Layer 2 of a small transformer language model trained on English Wikipedia (9 layers, counted from 0, width 128).
A neuron's activation on a vector x is squared ReLU(weights . x), where the dot is the dot product.
The model reads these tokens: "a" "il" " that" " c" "ou" "ld" " be" " " "us" "ed" " by" " the" " " "en" "em" "y" "." "\n" "\n" "The" " M" "in" "ist" "ry"

The vector x that enters this layer's MLP at each token. A number n stands for (n - 500) times 0.017.
0 "a": 442 552 543 575 564 507 553 533 490 453 501 503 546 556 434 438 447 478 491 502 431 551 442 539 500 555 545 484 506 536 517 496 506 469 539 533 481 489 579 521 553 530 478 600 443 423 662 462 509 476 474 454 520 568 497 526 435 416 493 499 490 549 512 472 499 478 504 482 506 486 500 457 553 455 447 441 468 431 405 565 451 619 411 457 621 481 449 492 521 500 545 500 532 496 491 459 515 517 522 535 522 386 461 499 506 448 434 519 487 494 518 489 502 508 456 522 446 486 529 496 497 426 516 503 512 528 81 481
1 "il": 484 540 512 634 524 513 524 524 609 456 496 488 588 486 512 501 580 414 517 464 457 515 532 526 421 525 489 476 508 526 442 448 523 474 561 434 541 536 525 529 463 475 545 531 476 451 528 526 461 508 566 466 515 504 522 589 454 480 502 466 484 457 599 379 569 553 429 563 480 472 495 443 419 468 546 468 518 478 425 533 457 589 405 448 560 480 484 507 475 529 463 452 510 540 476 507 512 534 536 533 511 497 419 531 528 521 525 520 426 517 493 470 567 545 429 479 507 546 485 593 504 584 500 522 488 573 100 589
2 " that": 507 520 529 401 465 483 541 530 534 471 535 538 603 458 516 469 436 522 481 511 460 506 449 595 493 501 497 464 470 514 519 492 529 440 567 567 500 523 473 512 539 441 531 514 457 296 464 480 509 525 517 483 482 567 550 511 415 528 518 559 472 486 561 511 666 470 474 529 381 631 495 473 457 540 497 504 508 558 524 528 467 545 513 511 576 466 550 530 489 460 520 468 491 506 521 515 484 536 503 520 481 550 454 500 501 559 640 480 451 539 547 453 486 457 530 424 554 372 468 430 467 507 430 512 439 545 147 485
3 " c": 490 510 512 467 547 492 515 546 532 455 563 501 561 405 449 541 507 458 522 490 418 455 493 406 525 558 467 570 468 524 518 534 497 462 537 468 469 557 482 510 488 511 531 502 500 450 831 451 476 416 411 502 545 515 479 546 430 495 488 492 469 522 529 496 581 497 453 515 485 454 533 508 400 478 508 453 491 507 480 501 554 776 433 486 497 517 527 527 528 464 521 455 491 545 522 535 615 512 474 512 521 540 474 536 469 516 669 530 420 508 558 486 516 479 514 562 440 505 522 566 409 517 495 492 520 475 338 513
4 "ou": 479 524 560 635 586 511 507 497 509 482 588 501 605 509 641 447 529 450 531 509 485 494 481 504 538 504 573 439 499 502 501 500 436 462 595 458 450 519 446 523 436 455 579 532 480 490 645 493 466 468 459 490 434 595 508 468 385 455 573 512 504 561 425 579 623 528 605 349 527 442 550 495 413 527 450 562 435 488 464 555 578 534 559 491 497 534 457 499 461 588 515 530 532 521 625 521 595 512 449 426 515 441 383 472 475 507 572 495 495 485 444 503 484 535 444 597 577 623 458 426 410 530 580 585 449 496 433 574
5 "ld": 505 524 452 536 518 511 479 518 581 453 516 509 646 455 481 454 572 660 464 466 503 524 543 505 480 546 538 495 413 472 428 488 473 517 525 452 523 532 378 598 450 378 460 519 412 339 539 559 475 460 527 548 490 529 561 518 430 574 552 464 505 510 529 535 573 390 478 533 427 560 584 521 493 481 559 401 496 542 481 464 538 456 486 527 497 484 503 491 589 487 526 446 547 593 513 539 502 581 459 545 521 562 474 445 368 551 567 456 476 543 455 511 444 391 451 479 433 396 553 519 491 474 420 506 501 566 284 598
6 " be": 429 519 541 477 481 466 550 502 511 554 543 467 569 468 418 533 472 595 484 474 470 538 539 444 502 579 463 452 449 576 410 548 478 385 479 543 559 564 436 515 488 544 528 508 512 361 551 487 452 478 464 469 494 553 497 490 348 459 541 400 569 506 517 499 558 544 462 528 385 618 593 473 419 558 497 427 515 491 516 479 502 612 422 497 439 472 447 471 505 499 455 415 525 579 507 534 534 528 484 507 563 518 491 506 469 577 563 544 521 472 464 416 420 464 518 449 542 394 541 494 514 540 433 450 448 492 196 484
7 " ": 552 491 564 503 493 458 482 511 498 545 529 494 487 515 528 534 424 582 550 532 379 517 563 799 500 497 509 488 519 565 479 554 506 397 487 513 486 533 524 461 447 466 613 565 520 385 667 494 528 524 388 497 521 534 461 503 400 521 530 456 438 517 488 478 544 480 576 580 483 528 503 499 480 532 521 547 506 511 508 699 526 520 599 488 410 530 444 457 521 465 488 580 568 477 515 473 650 513 466 555 511 503 475 473 560 532 533 497 558 495 637 541 520 471 537 531 552 581 526 440 483 533 510 470 463 463 559 543
8 "us": 483 533 603 500 580 448 561 544 525 496 569 427 476 520 497 499 485 506 561 573 435 494 494 565 437 552 462 497 579 553 415 529 478 453 557 538 481 417 391 550 487 459 595 465 519 465 539 591 472 513 377 507 573 531 538 548 386 516 553 462 598 530 487 566 491 523 536 492 520 556 530 570 537 530 476 531 405 518 530 526 428 584 515 551 572 603 578 411 533 503 498 439 548 531 473 470 500 530 470 521 545 400 542 434 437 535 504 519 448 574 519 464 450 461 497 445 486 423 450 493 477 527 549 505 509 428 181 588
9 "ed": 555 460 479 494 567 379 503 541 490 524 498 394 545 513 484 510 546 513 659 504 424 510 463 588 473 488 581 452 580 500 492 514 476 463 512 460 519 519 468 460 432 474 443 532 514 442 518 446 486 441 521 493 487 506 539 545 489 526 487 418 535 548 557 444 547 528 491 553 527 526 524 486 445 503 436 483 515 459 549 517 462 498 543 472 539 546 462 560 580 504 528 523 504 491 508 582 514 471 535 476 549 540 577 556 531 580 550 521 502 534 504 392 447 592 570 454 551 378 534 416 550 545 522 496 539 515 104 503
10 " by": 462 485 541 453 553 477 451 457 549 541 493 470 578 529 474 505 492 517 510 507 411 463 433 590 500 535 446 508 484 520 474 498 620 467 548 525 507 488 520 510 512 479 460 492 530 130 527 454 521 568 490 537 605 464 522 461 356 556 509 516 519 517 511 560 587 521 447 584 464 586 492 494 481 456 502 543 554 475 519 496 597 602 506 454 561 517 543 478 479 546 501 487 499 540 502 545 476 541 435 499 495 495 522 468 516 482 585 405 437 508 569 495 498 502 474 522 536 442 505 428 474 536 401 567 463 488 288 537
11 " the": 609 514 509 449 543 468 469 592 450 547 507 482 574 514 513 422 466 527 534 532 439 521 494 503 513 524 515 465 454 502 523 527 457 433 514 488 448 521 502 457 492 512 498 497 462 225 571 536 514 502 483 517 425 492 432 493 452 497 496 439 501 577 556 533 605 467 522 647 500 536 454 531 488 478 477 472 526 490 476 458 639 605 539 501 481 498 494 510 435 537 517 548 602 526 558 581 453 476 538 528 522 580 536 511 522 508 639 522 428 531 500 461 471 485 533 413 481 373 514 392 483 498 540 566 548 548 248 441
12 " ": 545 522 547 484 533 489 491 526 494 542 512 477 495 472 543 565 418 544 518 598 391 540 521 784 509 513 533 473 471 558 533 555 548 424 511 509 502 526 483 471 397 478 609 567 528 374 664 493 558 486 366 476 494 505 470 511 414 514 502 481 415 486 511 489 558 458 577 562 494 505 527 479 464 494 485 562 523 515 511 694 548 504 610 490 404 536 444 495 496 464 480 581 540 475 525 475 609 487 490 569 506 526 465 430 531 504 513 474 550 479 640 524 526 491 492 554 523 578 543 411 480 533 475 509 458 448 585 510
13 "en": 503 538 469 490 483 529 453 470 620 506 545 472 522 519 505 502 502 516 559 559 461 555 530 538 517 522 545 516 471 510 583 493 464 417 528 480 480 459 525 427 478 519 570 523 499 494 459 474 478 528 528 492 488 456 457 491 458 491 481 488 513 495 402 467 541 461 566 538 465 531 453 511 575 468 479 590 435 452 449 551 504 489 519 505 502 543 535 473 432 510 546 532 565 475 595 534 511 569 541 450 548 511 468 414 468 480 495 497 429 525 521 465 466 541 407 565 501 419 499 463 482 454 479 512 487 457 33 436
14 "em": 458 571 523 555 616 453 441 538 514 554 542 401 457 559 482 479 483 393 581 561 433 467 453 488 457 525 500 537 542 493 444 532 590 500 555 504 522 533 386 603 499 397 510 475 544 521 549 555 405 478 492 541 485 442 519 529 452 535 464 436 518 595 529 517 454 488 497 450 524 465 448 439 464 494 458 503 462 548 485 475 507 619 515 548 577 557 495 502 561 635 416 453 529 572 519 435 442 503 577 506 439 444 439 421 438 432 567 494 469 539 558 468 483 498 543 444 503 488 444 462 488 507 530 555 419 537 188 581
15 "y": 485 563 494 589 543 466 506 563 448 525 565 491 494 479 589 450 469 325 543 478 391 445 477 458 512 462 551 489 490 569 540 549 486 552 490 523 465 547 564 541 428 401 519 547 540 509 503 522 464 460 513 462 532 433 481 539 501 597 442 487 500 484 428 483 501 551 516 468 490 452 551 454 539 433 465 474 448 536 481 500 487 531 465 583 528 481 511 482 568 578 487 488 510 496 606 455 434 503 545 460 521 482 462 515 491 419 501 411 481 536 515 602 553 535 461 504 470 490 520 450 539 534 425 555 495 505 109 593
16 ".": 501 503 500 364 488 496 533 471 522 433 533 526 624 494 467 574 447 350 526 543 425 447 471 565 537 508 542 483 465 524 498 511 444 389 557 475 505 515 473 473 474 471 573 541 511 268 466 513 500 437 470 473 521 561 490 576 449 506 506 507 479 494 533 526 583 545 565 500 400 471 564 491 444 495 490 494 605 509 497 583 477 709 494 485 567 497 477 555 559 589 498 440 521 563 621 512 498 525 512 496 527 525 460 454 515 471 689 455 534 493 508 514 547 497 529 474 429 563 466 461 428 487 430 481 502 547 324 507
17 "\n": 505 500 519 529 503 481 495 500 500 508 515 493 537 473 527 450 527 449 495 551 370 422 484 634 561 518 572 482 550 525 449 467 473 350 515 478 524 488 527 463 489 474 563 487 450 285 471 467 468 431 506 544 538 590 466 524 498 527 429 442 501 508 644 526 532 512 625 514 418 520 460 483 483 438 510 568 581 471 437 597 471 528 486 468 410 625 479 555 482 658 476 428 569 540 579 550 511 498 485 486 541 529 376 446 534 533 640 462 497 543 563 574 553 520 467 493 563 665 581 439 516 500 466 473 548 510 466 475
18 "\n": 480 471 514 547 572 507 480 515 472 469 484 521 535 466 523 478 523 477 509 539 403 446 505 582 504 519 582 500 535 517 430 477 460 356 502 491 530 495 541 483 501 431 531 446 472 269 486 485 441 436 500 520 520 577 473 517 467 513 469 454 499 469 596 544 518 474 565 525 485 567 470 480 515 482 535 583 535 479 460 597 483 567 512 463 429 625 451 476 488 705 525 400 562 482 535 545 507 531 530 484 498 527 381 521 525 566 641 471 488 570 599 548 532 540 470 468 595 733 604 499 526 493 455 453 549 492 471 478
19 "The": 538 510 518 470 545 457 492 629 476 554 548 498 509 497 468 445 447 570 535 509 429 520 488 516 481 493 474 462 489 477 495 519 469 405 484 500 451 515 533 521 527 493 495 451 485 207 653 527 503 451 459 509 419 493 466 475 431 482 432 457 448 570 578 568 543 491 500 647 502 568 410 537 455 508 471 529 483 484 478 404 565 537 562 516 529 520 457 477 452 571 509 528 590 491 547 560 430 481 524 492 461 509 524 571 527 527 604 483 441 517 488 510 451 489 570 442 487 338 582 455 431 491 507 529 567 539 304 409
20 " M": 500 502 540 455 592 478 532 612 539 567 553 499 463 489 421 495 507 491 562 565 373 519 460 485 491 542 561 538 526 495 579 513 563 538 598 449 495 484 496 522 443 518 503 541 533 498 940 443 431 415 415 485 447 471 496 523 488 492 463 543 481 529 447 535 517 483 567 457 463 493 538 444 420 492 414 474 435 536 489 452 541 566 483 419 546 517 484 553 514 574 509 502 522 444 466 474 495 444 501 534 502 568 490 438 439 459 572 482 490 479 562 493 475 498 494 458 435 505 532 468 497 499 460 493 489 453 520 497
21 "in": 566 574 547 529 534 436 552 521 456 602 588 470 425 491 552 579 599 427 534 530 398 512 488 587 506 518 498 477 505 495 511 454 590 492 618 447 453 503 422 431 366 484 595 449 529 506 581 489 456 429 494 496 353 472 466 531 459 469 472 468 499 552 590 478 486 474 571 461 536 518 423 439 466 387 466 546 423 613 555 556 489 631 379 401 491 503 493 497 485 484 531 457 522 488 580 544 594 487 470 539 464 552 491 442 447 492 472 520 537 455 505 482 500 515 496 514 548 591 505 516 523 454 521 606 483 395 286 533
22 "ist": 481 476 499 453 475 537 452 570 563 619 567 429 542 577 509 480 555 486 491 585 431 509 505 550 431 444 528 481 426 504 441 434 523 597 573 372 492 569 415 550 500 460 464 445 454 569 545 504 419 483 504 562 492 424 485 507 517 517 394 376 469 603 497 507 532 530 480 448 387 389 465 438 498 513 482 546 410 606 504 516 519 650 576 529 544 518 498 492 507 581 452 448 514 526 514 486 478 459 573 447 443 445 506 443 464 646 560 521 468 527 534 543 553 490 445 456 509 449 554 536 437 519 556 490 396 559 283 512
23 "ry": 449 520 518 595 501 458 566 526 472 586 579 511 435 517 515 469 519 415 520 554 460 427 511 566 526 527 543 473 505 473 561 467 542 482 513 530 475 518 521 544 463 453 457 553 528 466 489 538 449 480 457 462 529 510 488 547 444 512 499 492 508 513 446 511 490 536 511 452 527 500 480 445 498 422 429 518 411 543 525 490 489 499 484 571 661 554 504 368 507 543 460 525 528 454 513 419 491 566 534 526 499 409 470 458 403 437 428 394 463 439 602 567 509 564 464 529 505 487 479 445 599 484 456 506 537 457 117 552

Each question shows the input weights of one neuron of the MLP. A number n stands for (n - 500) times 0.0013.

n345: 459 486 590 547 338 687 543 476 560 195 290 491 542 645 519 513 317 552 294 590 630 599 541 482 468 459 491 537 537 526 610 427 481 602 431 756 607 503 447 600 524 518 497 472 222 453 391 542 741 429 406 539 527 607 466 309 470 589 341 522 482 571 564 609 500 645 555 508 427 511 530 375 752 500 483 421 535 488 400 463 272 396 654 590 496 484 356 398 581 560 426 424 489 662 296 363 344 435 476 297 653 197 474 512 454 375 352 458 583 556 351 407 539 575 489 449 575 482 551 528 336 432 522 402 559 675 531 381
On which token does it fire most, and how strongly? 0 "a", at about 3.8

n25: 652 524 433 441 500 628 492 478 444 544 338 474 459 421 500 431 433 505 389 458 546 393 480 495 669 545 515 533 445 436 637 557 507 357 385 524 479 515 624 401 456 472 545 578 523 524 407 575 641 534 385 570 619 707 542 379 436 548 671 471 433 446 617 494 452 271 474 549 608 493 560 614 525 472 374 426 701 500 508 437 609 500 590 543 338 512 559 403 396 469 535 444 516 685 571 434 403 365 576 313 746 617 563 655 406 311 517 401 733 539 428 385 505 522 562 580 376 555 497 415 411 508 570 401 603 544 756 647
On which token does it fire most, and how strongly? 12 " ", at about 1.4

n174: 375 605 585 357 479 461 606 349 644 369 608 473 391 479 472 441 353 529 554 500 478 430 527 568 410 387 560 447 508 531 529 470 433 369 500 656 567 432 628 453 533 504 503 481 343 546 453 722 609 822 442 544 506 693 570 319 579 596 713 797 456 662 418 541 564 467 537 529 508 685 368 422 552 703 500 395 466 510 519 332 261 239 526 267 546 433 650 579 605 507 694 453 408 547 573 430 291 597 447 250 415 722 392 516 483 508 695 434 547 642 384 374 479 468 567 276 360 436 408 445 515 580 488 474 425 549 575 404
It fires most on token 2 " that"

n241: 418 557 486 380 466 509 441 509 516 425 464 431 312 430 439 382 399 579 453 417 714 426 354 459 516 596 492 613 495 503 579 495 310 421 386 675 488 528 448 386 525 610 484 455 518 632 477 599 656 606 495 434 514 586 482 356 417 595 516 503 599 529 473 491 563 500 460 429 620 465 520 419 529 376 495 371 556 358 405 534 634 459 744 473 514 627 603 560 544 538 425 494 369 764 598 570 529 572 515 352 532 680 497 628 468 521 538 650 688 449 514 495 505 709 510 634 573 698 225 472 425 640 656 451 463 497 748 556
On which token does it fire most, and how strongly? 4 "ou", at about 2

n35: 453 605 587 409 257 493 415 437 437 506 514 472 581 563 518 468 433 707 421 310 515 422 374 466 591 260 541 522 685 431 357 492 545 414 479 640 423 562 694 521 473 548 566 461 380 519 476 503 544 601 672 622 718 645 409 428 434 560 540 438 401 522 525 405 452 649 615 622 523 481 436 483 589 556 367 531 596 429 707 518 465 526 536 405 464 443 452 440 432 584 591 201 581 565 564 488 503 500 451 404 551 473 557 646 521 471 463 431 687 600 353 482 214 497 551 555 551 553 511 470 354 657 583 500 634 570 603 692
On which three tokens does it fire most, strongest first? 17 "\n", 18 "\n", 7 " "

n368: 531 557 464 337 416 529 334 539 643 484 510 525 550 435 523 446 523 491 464 596 579 487 482 308 570 382 497 425 319 435 586 461 463 405 320 471 545 584 677 638 656 466 454 420 409 583 443 576 524 404 617 552 658 484 644 489 630 554 723 503 333 405 575 623 526 546 478 450 536 395 656 497 493 474 560 422 567 284 421 493 558 552 533 537 366 380 570 472 380 530 470 553 460 543 561 500 506 323 516 343 446 479 492 671 462 475 524 665 550 534 336 243 369 588 563 540 335 534 570 424 391 678 684 358 684 578 622 444
It fires most on token 3 " c"

n51: 477 595 399 579 480 435 200 484 521 382 436 301 367 394 452 589 413 662 356 408 786 500 458 344 365 420 404 588 317 508 415 835 440 416 438 610 556 525 504 540 571 593 575 619 523 548 381 512 610 702 493 573 440 371 480 194 436 528 712 530 265 466 580 425 482 289 427 748 712 603 494 582 756 563 359 496 569 337 589 455 598 462 383 406 451 349 486 342 636 311 541 525 529 531 431 551 403 442 783 581 376 694 585 689 600 482 181 686 575 533 307 356 312 403 570 565 551 479 566 526 465 524 758 398 638 364 512 407
On which three tokens does it fire most, strongest first? 6 " be", 11 " the", 19 "The"

n376: 662 475 264 399 323 635 376 321 568 296 407 592 566 406 551 424 610 549 391 371 788 568 432 493 680 468 591 567 446 383 575 536 585 460 272 595 504 473 672 396 429 616 557 518 301 477 226 661 754 636 735 524 540 631 374 436 620 510 520 731 497 335 589 317 444 402 483 668 415 300 618 423 580 375 471 417 515 549 283 538 479 275 514 476 170 391 522 519 518 306 599 328 555 343 586 334 482 469 492 358 511 722 390 578 315 440 359 406 575 265 578 337 383 402 384 554 403 404 504 483 371 615 459 389 504 652 529 478
It fires most on token 5 "ld"

n307: 536 627 418 433 396 704 240 521 409 430 363 653 533 416 575 450 574 653 305 225 474 475 290 497 611 542 338 546 348 484 631 518 461 513 513 566 541 597 507 542 666 403 518 528 487 551 455 444 513 454 592 632 578 637 606 397 515 590 421 515 390 494 642 396 414 374 553 567 446 480 481 224 572 488 424 443 585 437 344 387 358 454 570 506 414 321 370 573 543 638 570 132 539 539 553 416 503 326 551 507 522 418 291 600 593 324 484 491 525 549 492 284 503 396 607 587 392 503 493 628 467 629 613 365 481 532 541 548
It fires most on token 5 "ld"

n23: 409 433 439 547 245 423 422 456 329 293 391 554 272 598 544 442 402 600 483 431 669 545 566 485 459 506 359 616 661 404 500 678 385 263 335 500 662 597 604 629 558 598 633 286 494 480 490 445 557 411 445 512 488 535 470 360 410 535 403 518 491 404 468 386 300 384 624 685 595 416 394 649 409 476 455 668 633 396 416 287 467 250 429 565 394 468 347 584 535 528 622 428 566 561 596 491 479 402 540 497 466 552 642 656 714 437 396 438 521 551 409 524 406 431 544 418 479 379 367 464 486 533 530 512 414 586 626 571
On which token does it fire most, and how strongly? 19 "The", at about 3.3

n200: 366 597 515 500 643 614 479 561 210 529 507 563 391 446 434 444 473 388 459 387 515 249 478 523 398 491 613 695 561 487 632 471 558 519 309 610 566 463 415 569 610 458 476 558 465 536 285 627 496 693 514 566 628 546 573 470 537 681 426 606 479 477 523 663 466 520 413 454 343 577 585 509 535 573 509 404 583 705 474 352 464 361 547 622 467 455 646 581 519 410 688 599 542 449 382 455 337 435 410 296 463 673 372 553 524 284 605 362 545 532 511 554 456 618 451 203 463 607 359 442 468 665 379 638 491 725 525 541
It fires most on token 15 "y"

n175: 502 365 552 381 543 467 430 451 593 567 481 456 419 414 477 605 593 568 372 363 454 322 362 542 453 531 391 485 455 606 521 405 404 426 363 537 577 500 556 598 747 478 460 585 327 441 544 401 445 520 412 559 701 598 312 490 658 634 561 532 465 551 546 547 401 616 373 539 469 316 464 518 481 647 633 526 736 497 463 427 465 420 645 375 552 346 538 611 374 484 549 457 578 560 503 546 489 482 464 440 691 378 651 637 502 477 523 450 463 514 453 478 522 396 461 565 455 443 432 470 492 540 500 374 514 593 785 310
It fires most on token 17 "\n"

n97: 420 435 566 668 465 702 649 411 594 535 459 595 391 566 419 453 492 438 191 561 470 230 405 477 537 397 423 581 656 537 481 347 667 408 463 786 484 383 522 481 826 399 426 580 479 478 249 450 440 679 553 651 395 616 539 389 522 435 569 661 584 593 450 655 485 487 413 463 595 564 467 537 629 535 638 677 518 565 554 203 509 426 446 454 496 546 678 365 494 500 566 517 363 627 392 453 312 434 519 457 554 482 573 517 469 533 377 503 696 588 452 620 519 487 487 528 569 503 504 627 419 492 409 424 482 489 500 545
On which two tokens does it fire most, strongest first? 10 " by", 23 "ry"

n311: 523 599 433 551 460 581 691 615 436 419 481 472 454 663 628 436 401 576 385 507 757 511 521 385 430 408 602 473 399 650 589 653 500 448 320 628 486 533 447 509 638 504 349 500 527 410 378 754 723 444 503 477 522 695 315 323 622 656 442 566 451 448 522 468 463 608 330 728 408 643 616 535 695 271 447 317 621 353 386 444 323 544 561 494 397 598 709 479 639 515 486 400 425 685 441 441 423 544 743 389 547 305 392 615 763 362 455 526 515 521 475 368 645 449 530 493 641 405 425 556 431 628 635 282 403 550 555 608
On which two tokens does it fire most, strongest first? 15 "y", 6 " be"

n363: 689 500 509 567 569 434 512 347 530 493 410 647 378 292 573 427 434 516 570 531 726 543 565 443 518 532 532 651 579 559 520 700 374 412 409 612 527 500 429 379 465 550 458 522 494 476 324 479 513 770 423 482 371 545 531 333 408 374 549 478 619 184 299 500 395 437 340 433 688 416 554 611 666 600 716 551 526 453 542 496 602 362 424 567 384 519 410 363 412 259 548 377 543 441 488 444 311 591 455 412 548 718 589 594 454 508 347 705 496 484 411 378 403 619 393 477 535 548 485 300 533 497 673 545 585 550 562 489
It fires most on token 13 "en"

n267: 409 320 544 500 234 299 422 318 567 330 482 388 490 526 637 500 418 584 367 360 838 514 419 515 584 619 354 517 478 296 648 482 480 331 443 547 558 559 642 401 443 558 433 522 627 483 314 525 601 672 390 402 428 592 387 294 473 713 500 639 500 608 589 658 625 377 464 579 525 576 470 518 793 528 447 482 458 424 494 356 577 468 404 518 504 481 745 540 589 457 519 335 297 648 407 537 399 521 524 530 487 690 482 448 667 400 503 491 588 232 337 403 349 358 539 487 465 449 388 431 432 362 599 474 421 666 474 593
On which three tokens does it fire most, strongest first? 2 " that", 10 " by", 5 "ld"

n93: 430 497 446 497 622 485 681 485 304 507 450 334 346 558 534 414 578 493 452 330 494 207 455 564 490 497 571 606 509 517 462 494 515 421 454 554 403 412 521 488 826 431 590 647 510 522 201 530 522 460 500 682 478 684 641 548 529 787 439 492 571 651 600 670 430 597 403 577 572 545 798 462 515 470 395 326 652 473 602 520 464 461 537 671 440 546 851 592 650 255 480 586 447 716 516 414 312 296 453 535 449 601 456 481 407 467 393 471 747 569 488 591 382 317 676 490 466 415 461 629 368 585 488 463 400 547 516 554
It fires most on token 8 "us"

n102: 465 513 654 531 528 705 412 524 462 448 479 466 574 551 332 528 601 379 493 427 546 347 513 500 491 234 480 408 608 362 457 374 525 566 309 504 526 352 605 563 775 448 597 543 326 543 520 414 422 519 714 691 640 511 480 519 609 424 379 670 557 540 661 480 496 578 405 541 598 519 362 594 577 768 551 494 614 378 433 493 410 433 670 568 383 495 347 422 605 479 631 524 313 455 283 358 546 517 563 357 475 472 416 468 580 466 525 506 538 551 447 538 614 439 634 405 540 520 442 564 621 450 401 522 801 658 591 431
On which two tokens does it fire most, strongest first? 18 "\n", 17 "\n"

n263: 584 490 257 379 717 615 327 332 570 386 487 421 301 484 610 628 533 593 432 324 554 523 518 536 689 521 406 471 508 473 541 322 516 449 351 511 689 362 706 487 644 596 596 386 587 544 435 621 574 514 558 497 675 469 446 581 589 695 382 581 503 406 508 475 442 477 588 497 523 588 348 612 650 442 316 519 530 491 483 532 348 313 665 421 417 472 628 497 564 474 552 406 437 439 489 491 503 432 643 264 406 503 434 435 609 365 557 604 461 489 590 536 381 421 539 524 525 511 538 546 547 590 484 548 687 410 514 487
On which token does it fire most, and how strongly? 13 "en", at about 1.9

n33: 625 394 530 534 463 482 598 398 523 417 587 497 407 445 475 538 540 433 348 404 604 433 528 523 531 533 587 556 530 382 650 672 481 378 489 666 602 518 535 505 751 540 562 554 519 541 453 545 623 585 411 666 559 648 477 487 467 562 451 600 448 562 573 615 610 554 482 359 388 550 596 469 574 623 422 446 467 373 544 481 460 496 323 505 577 379 547 531 306 406 592 359 451 680 336 524 470 527 503 595 644 508 449 427 563 284 542 534 726 559 417 514 483 456 601 433 567 546 389 487 236 471 597 415 513 475 615 350
On which two tokens does it fire most, strongest first? 16 ".", 2 " that"

n37: 627 684 537 385 485 547 497 356 308 475 610 348 388 498 518 535 454 550 364 560 504 536 549 530 548 511 331 618 530 508 698 415 528 593 364 546 457 503 463 474 488 673 536 468 599 511 462 589 657 564 475 611 480 436 431 526 607 627 372 540 500 485 390 545 539 737 487 578 417 479 585 454 527 489 520 487 566 479 581 510 550 360 618 420 433 511 596 692 284 341 545 574 458 786 571 453 532 438 474 586 599 583 447 377 493 390 508 630 500 308 444 451 293 603 531 462 495 480 353 450 385 541 500 519 540 500 618 476
It fires most on token 12 " "

n45: 528 621 429 354 523 507 251 653 380 483 441 398 372 591 410 383 567 465 603 479 586 391 303 408 601 458 468 520 489 356 617 548 414 540 318 536 597 468 541 434 550 489 244 315 464 659 367 643 509 577 458 694 622 517 358 492 766 433 441 422 428 479 593 629 520 468 578 543 550 437 602 378 592 465 607 388 477 513 765 477 607 547 678 577 454 583 648 568 313 569 407 393 489 677 245 314 455 486 674 437 484 481 627 494 619 414 517 694 643 582 508 559 364 451 449 411 528 582 334 405 648 651 488 559 478 665 579 589
On which two tokens does it fire most, strongest first? 14 "em", 22 "ist"

n95: 656 440 394 372 450 541 447 459 618 533 549 553 377 531 410 382 426 486 535 442 653 487 591 323 432 538 592 495 355 568 536 583 431 562 299 518 562 541 673 357 708 555 412 546 292 417 509 449 553 579 513 547 459 619 698 438 653 465 569 563 655 631 479 642 553 513 572 457 478 683 623 557 572 755 500 462 521 486 600 599 581 467 457 489 507 424 600 440 405 391 483 621 513 443 489 407 386 532 612 509 500 477 565 473 485 469 426 533 640 537 303 430 402 446 449 409 657 473 392 432 377 554 487 552 531 637 697 219
It fires most on token 11 " the"

n289: 523 627 451 561 617 659 377 464 415 274 451 281 524 530 402 514 580 454 464 383 720 436 436 265 478 487 351 530 551 373 870 534 535 432 600 642 539 399 542 423 548 594 408 434 426 759 358 522 654 603 547 426 628 529 439 210 436 428 684 489 625 385 383 444 516 401 302 331 563 491 335 607 771 650 494 568 514 467 478 591 632 510 410 382 480 449 418 521 366 648 570 449 307 390 506 464 484 423 733 524 473 368 506 513 520 396 337 532 507 593 395 358 455 435 471 459 282 733 589 578 494 506 707 443 332 463 543 424
On which two tokens does it fire most, strongest first? 0 "a", 13 "en"

n191: 488 519 503 537 428 449 562 461 636 399 357 503 440 575 542 333 538 443 349 573 623 352 598 487 518 409 480 525 449 443 503 571 447 486 481 544 544 446 674 381 680 605 448 503 447 550 409 680 565 533 562 521 433 541 538 418 513 534 500 541 648 645 406 546 483 766 416 449 669 410 540 381 522 462 389 328 565 220 464 467 609 437 538 468 484 385 575 494 452 482 412 557 374 633 535 414 552 437 370 410 599 544 500 544 481 540 413 730 561 444 399 579 409 463 629 545 579 631 365 473 400 626 556 345 606 452 697 476
It fires most on token 4 "ou"

n4: 475 518 503 461 488 573 369 364 394 508 245 454 452 568 550 400 487 551 608 323 513 439 413 507 432 362 384 502 520 543 426 430 589 495 518 525 392 348 544 511 701 445 404 439 305 494 475 543 476 719 597 490 568 502 456 420 541 480 559 553 642 512 474 617 468 603 276 605 631 411 469 468 591 536 509 476 730 426 490 438 497 354 603 517 524 365 494 503 489 416 393 446 428 508 357 503 590 426 408 551 464 395 483 483 500 481 455 606 483 530 494 583 454 486 397 313 579 469 382 523 404 547 493 471 544 683 664 580
On which token does it fire most, and how strongly? 10 " by", at about 0.15

n206: 401 544 573 556 422 517 354 409 503 450 388 612 354 393 519 607 459 519 430 514 711 364 357 455 395 442 366 551 633 444 552 612 582 461 570 761 377 337 466 489 539 396 600 541 607 585 122 687 572 652 598 463 581 556 657 553 392 698 719 595 663 555 565 631 520 507 491 517 473 441 481 608 619 387 503 655 529 390 728 390 500 371 462 415 545 253 717 430 776 358 473 563 226 540 481 531 437 510 455 497 494 532 383 521 424 412 220 679 638 463 383 453 363 525 624 558 535 470 489 569 423 580 614 455 500 509 500 511
It fires most on token 8 "us"

n27: 502 451 427 498 503 396 588 584 462 432 487 526 635 362 502 562 531 453 364 512 575 456 423 551 659 534 472 399 365 430 489 380 550 650 438 572 419 525 604 632 453 436 532 489 566 491 455 666 418 571 461 614 529 490 479 510 629 295 688 494 372 641 531 728 569 615 479 522 498 468 411 647 660 461 456 466 555 517 614 383 514 520 556 397 460 507 490 453 387 267 681 413 610 619 401 514 548 438 403 291 503 497 675 725 401 524 480 546 419 414 328 458 440 523 507 466 627 619 273 381 369 505 503 494 584 568 592 375
On which token does it fire most, and how strongly? 11 " the", at about 0.44

n308: 590 403 405 553 555 473 519 419 495 417 469 431 361 622 461 473 505 409 359 240 527 460 333 510 564 503 488 502 470 472 524 492 585 539 230 513 558 524 648 539 527 537 474 595 589 553 405 436 670 412 418 497 490 608 456 513 543 544 524 622 503 557 523 471 440 578 487 365 519 589 636 575 537 481 500 356 548 351 448 435 335 520 410 487 481 453 561 494 540 277 482 446 344 644 598 255 399 443 704 506 721 541 343 557 366 283 464 614 585 319 470 548 600 459 541 377 383 533 615 645 495 448 456 450 522 370 487 529
On which two tokens does it fire most, strongest first? 0 "a", 15 "y"